Layer 4 of a small transformer language model trained on English Wikipedia (12 layers, counted from 0, width 128). Numbers have three digits each and are written without spaces.
A neuron adds its activation times its output weights to the MLP's output. To switch it off is to set its activation to zero at one token and run the rest of the model.

Output weights of the MLP neurons that the questions are about. A number n stands for (n - 500) times 0.0014.
n31: 210273325612408447743651431318496573639491452478343479517864275594593672688476629654596512602330557516461530385479270513560445766508581368585536597592463622475534325657147663458385370615590534458136614343244289479700591600478635492627283491595583575517491547452649549713482368554543508574372645543669474699227242484513509726488492434346279798467504387412332599772561352600621529521605
n39: 353480447608323513606524557386583568456457565522551797631353584504449500942380599586658673516421447521617615368454504534692564523367449244684804297267421596391538671728421356680341523570801356483452459513618476563659583563124525650440783332496443399684349488472601252483409479570641692515616314689359278604380449373448612525360272679458674616492474586540363265374605504169439321764336
n75: 593792617736213711589517484657509532575593442330675399451320649422186634496451478631633391463407655407195452496364740405483483776385643577500455409250273443590461603432504378555573355341667604500537570474616582573700830479434387237569451658739692710644531516479405521518639630583504266302597352524537580248288380508443324568598661347594435541575355352439319344491054517722713305727410
n80: 549493554740328369652422482426405556751428444508605427615537550708588332550399549563299489732635527309300530327333489444693601448645778573287482618356484617442304343540441500288233617590605593445573464593574416423454619379477436651528587534538473339522511449394539370360769543453452634643522583599542515695330568549549417182332460438507545368621696698427523512533275486546610591332305
n82: 515500727376453351614577265466237530565736420677374554430480757475421431811564459661608481581481500605280296515379608472432564465439472234476340520278326789402746569699295680657530720554181436317402466372576447603581531390163450471605586383431512394633459507337561391378394380638540544505566649644705373635629489556593382681639555395586388605354646426459587462555500585549692555634350
n130: 451612473610600672327415373303476803657562324650729342433556198509388668438553594354313688562432601476603476457480625751447374570304698356732527617523504489193383667669749326504285533543381439391527539431539496448492535277332457577496364332385346628589586489634377712488655363592545613538524543545581583716417474322414697325473429381413532417177635422382492603396575869401339567651660
n174: 449522639668446581556362474444580450540254319540470071440408468323504740627548516469303500493641545598484722628683213379551582466411352584524597302426712636465364542515638456554624356440598270481339521262340844693567386535599444422726607350357251450422540439419515485719679545337547457691424438363426340434462332536666397415628584679580364237616587636551472603588552477520663511389620
n188: 623513527510524302475510510447527526635426467439315483446466644570397517664725620423758453637529363520397580587439463576573584691602708431343593621457712361387483556395276581452374472708549556407559713587795471462517524544556567481445301605426550483507768394675513503241385645418406472504476179542434689585439375471574535500520405239374406536320511420493554588318421598589663565462362
n204: 627459553531507431635282643482677319398294388477480248538529424263493578475476354482676447553373434479496364397565489584662563667437397434456479178538684513460540564421455638652534699525556588405306563474514497453613514366713454403576432441657519529663339497584507414462516788470242544431378301490793636503722537541388433630434557698349651521588422131600358601420761582632425385525482
n208: 676299226410645691455608588680558392594564373440349551535537409557529577395599551774439411468523425630560425480443565513584466708452621618534664400710208566603304895545664673739477526601665571421610423622404405529613149595504544454547320568615453289441589430532456573509576512538189433549414224279440496410238515661619423393697459467570324355597479666704107642574293187551616680347268
n254: 579269767761509505609287455212556450519678661383320431578653407555234359604358481410517436600518475038529373473606655458689476357509363513638302472634294636365420449224223814379496513587719495279211617576432376378686711533375582769478529972394670384320438561581424711389384564397155495511642515439813708659532383354581553602651518454482448628509371365460510315709325807307587611635715
n293: 451529547351437664509480356399472609507529553736485616398368357630427415351639428493532247720356327599705440558435384496624365416527729338504537630443761669299391599459345384458375516329593644511434500592359420640537473240396422506648486571579384371457511363460433462417425422596458398521452661604396496675565588434607682479520775727607563507497665273579412481563732510565511407635451
n326: 468497587468567324642511633446656528400339511407373357313734676472354649347550607561418452554539358478569319544736522534481648610267583514606442455767352467559541676610468436626313401365435500361440610296457376571511511377500565332525569496612632414553477406622690515126504518510666738288544307406751465528426503740707500690546448478433689546395538173656531356422554405612689356630571
n441: 700559631283410331374626573478349272361749466439658456580218712323531141434436809660636606448707407434611582293677487482682427534552319432505128419753391591303477530487475636522547639518573613491479334291365709446709615442417268735419310642505720473573486269453711482366476381550395482516106524479349439402203404568703459540795429327531314577622422600692666592455902597598458469701352

Each question names a token from some text and the token that comes next. It shows the activations a of the neurons there, in the order above. A number n stands for (n - 500) times 0.0047.

Then comes g, the gradient of the next token's log-probability with respect to the MLP's output, scaled to length 1. A neuron's effect is roughly proportional to its activation times (output weights . g). A number n stands for (n - 500) times 0.00072.

" Re", then "ich"
a: 464476478595484498492500500496497474570484
g: 490572683616425509206521717554282935379344449465476503533540528302445569457515609502493565435282286538586498242486495422606431274348551468317581487460536543410382430475559554397375537651673565587813542769383336561511572480646254390391535477836534498491512386474368609401494687518483456496502552718241493454361383674472609520523574401277401563597537548450656521429418613505548709620577
Switching off which neuron hurts the next token most? n80

" in", then " S"
a: 476498491480482498498488484490479473474635
g: 461530378437651277504766596540145327514493497510550444242647499519503426451410641555350699582223560749456496376312527522596639493344654346669467562490518760318355582584646431468490616569296474575354387606428418548458256482522517509386672499652478594804476393573714420619386452653262506499545719615554539649426465548561341498441505489505571608607433362535696460403673475399300502469274
Switching off which neuron hurts the next token most? n441

" ", then "1"
a: 477464495481470486481487466464474466663497
g: 679462436694583546350477478210336366390440516445434665528408412341372626537540395546534561338359545603512448520613428494523510579465729516568461529688527305404572474438479751761570533571369504505393554459548478698344615360460378443595515682570458488636628420313282727444280601710602684194474756535367567514482594462386578682410407465509686530373567216395621673554233728457528442464287
Switching off which neuron hurts the next token most? n326

" imp", then "air"
a: 465490476469495492493493489470470484548483
g: 397667512393704362366657646610457546505497609338455494594514674535486442478512255520712667479615484404671513717516359515421435565411430629519357428527590286390714487400577475396631741667528555466516586486885307606457408506455461418670599313461492715470327521646593457340335560484236444531380432616284349433661306451444471563565574489602533560532456587589407329210247729285642457593440
Switching off which neuron hurts the next token most? n31

"F", then " or"
a: 491467470467495484464467848495491477491489
g: 422666433543425572445557575685458384540499390486604603500574665736471702690389382482591460320413517610398704399460447534629508453581388560463412487524561537418431587446647557701590504505615334665304763517592578410336703361698185523306431533474564630514388569292414580539562256454528703320573603392593716505390437426475522566437461303526735585500102401331146568479470438643471385578388
Switching off which neuron hurts the next token most? n204

"all", then " H"
a: 482491487495487491473772495464485465500498
g: 434564469485664412534621518659523520462415536570449641505527560664467369576617451564587500451504480586345329272641790580492242533630646539643599425775701699394442664349329562418525379437540484536516487704556365477531340361593603532391265335594514114494496463532508580339217719337360457353427474538457312611489740530570384410625278690578303564427401531441434491537595456800430543603364
Which neuron, switched off, raises the next token's probability most? n208

"igh", then "ter"
a: 805498519718488488724481472855484477496483
g: 556326407491481560566577674542447530408434717580369355467368349475417431472339720568540522514195442380574430486330422382691573555724289503662565228281509433671399572504509507652496405793589347456563192490587397705603598480382668485578228722629536524468608528414575457580714662489382459538510384583487417395723422609559684431547215389676559340579416626560328458435578586572468610314543
Switching off which neuron hurts the next token most? n208

".", then "3"
a: 476464467473495464494466667491480653467465
g: 484515582460494623342397675568302581590461427510271370288513170783317617498501424613614502466407403645506433654398403479784428516654393269370716560484209372406512382284487586756463603401354490481380593540283601479553383475426722712632435480502574501556439587577416679286627556562394484565579504463265394460571481458369816595733628448570562490497636512429592578599595484561536318605421
Switching off which neuron hurts the next token most? n293

"$", then "7"
a: 472482480469477465470487977465484464679490
g: 324642531432534604458587502501430484526488396566356352393289458625544522444487490455266272765426341425540702540509429376451420644624566463410617633663206280559667470360507371789710546237550672603604614456474432548341230473345552454512429460541639504564533479579528576576646529415636348546591262519319573440647505351357581555526649431630570325544713813627389433493734517280568427638400
Which neuron, switched off, raises the next token's probability most? n204

"en", then "ott"
a: 464473494469467478585468492500498468465478
g: 529519490564657304347636451297293577517505348512612507587545646438508646692476531597478542503708296658501510384501709646533333332559360556550515585449474457390661621771491507580389432544618785538433471578610554469353450322597339493833499477436341587517098465335443530410391340567533466578671515340396431402432655458664374500571516453550614634614343392584691642238359330309660368601381
Which neuron, switched off, raises the next token's probability most? n82

"ter", then "ne"
a: 470492500468487495479483486491465466490494
g: 471450606548459296538282595595435733407379426477586691616461459501401634716573720348291657473510457501355410562780574343573365596514622325569433583493615508556417337357676487606484333332444561530522463184548487452534600599525646500596486519474309432367385462669317588536480632453598652334556434683617216679533554468626588583551157468772414290547502604382658470367418728488500299382482
Switching off which neuron hurts the next token most? n293

"m", then ".\n\n"
a: 476473488488483483526512468470496474500697
g: 522526670394614544504648425720487555618333496255385226450153459453441514607499458637612367378417912433563530483511457643543466490491263452596394437505443546399503372412560579385560487521462369731418575575371296395613638504476578413560243635257521546506398666518434352372650728534487612431530605527487567148439476737616468715577642511587550406654613681467374547275560395424687515492560
Switching off which neuron hurts the next token most? n441

" the", then " after"
a: 498482498482481466492484464466480493478495
g: 499744676413468735506439586632307521634512345469362486640474482795465297738453510715614376451399462496476434387361284164420498518566369439217409368613484439546660375462624400608687381467457493520554552521492581613310628508386549475551568566591468505622455656406692203481482403362452587509480558322571629311292532670558468543740438741531544768447399468526469316526428476447797525555373
Switching off which neuron hurts the next token most? n130

"o", then " Gu"
a: 499669494466471480490504470512497492499500
g: 556249379717438462491641535565478623360566524316675537419722411429473326401569767378424580668426410549335298644402555713557460754709685496602618461639578492409691665468344511546496597593590443559329377609508476537374247515517409581255588508603597260590390265222563505638606503459445602449343382587341404555491548564603550438476397550583586305401458470695557567343742206433396583506444
Switching off which neuron hurts the next token most? n39

"ility", then " to"
a: 469539471491486538489465476497845497486473
g: 474537467442560448465614285439420665579617404531591468547681672542371565978537643585303359631537376335333374546507488685621464437275509668576410233427464340406450516312497568293327517686377585462548456402711409719400689534553383420492700567413500398462529238409576493575512362346467577621625221466619400733660570455571513519437479640505326613391504389552421503517358599389610689584655
Switching off which neuron hurts the next token most? n254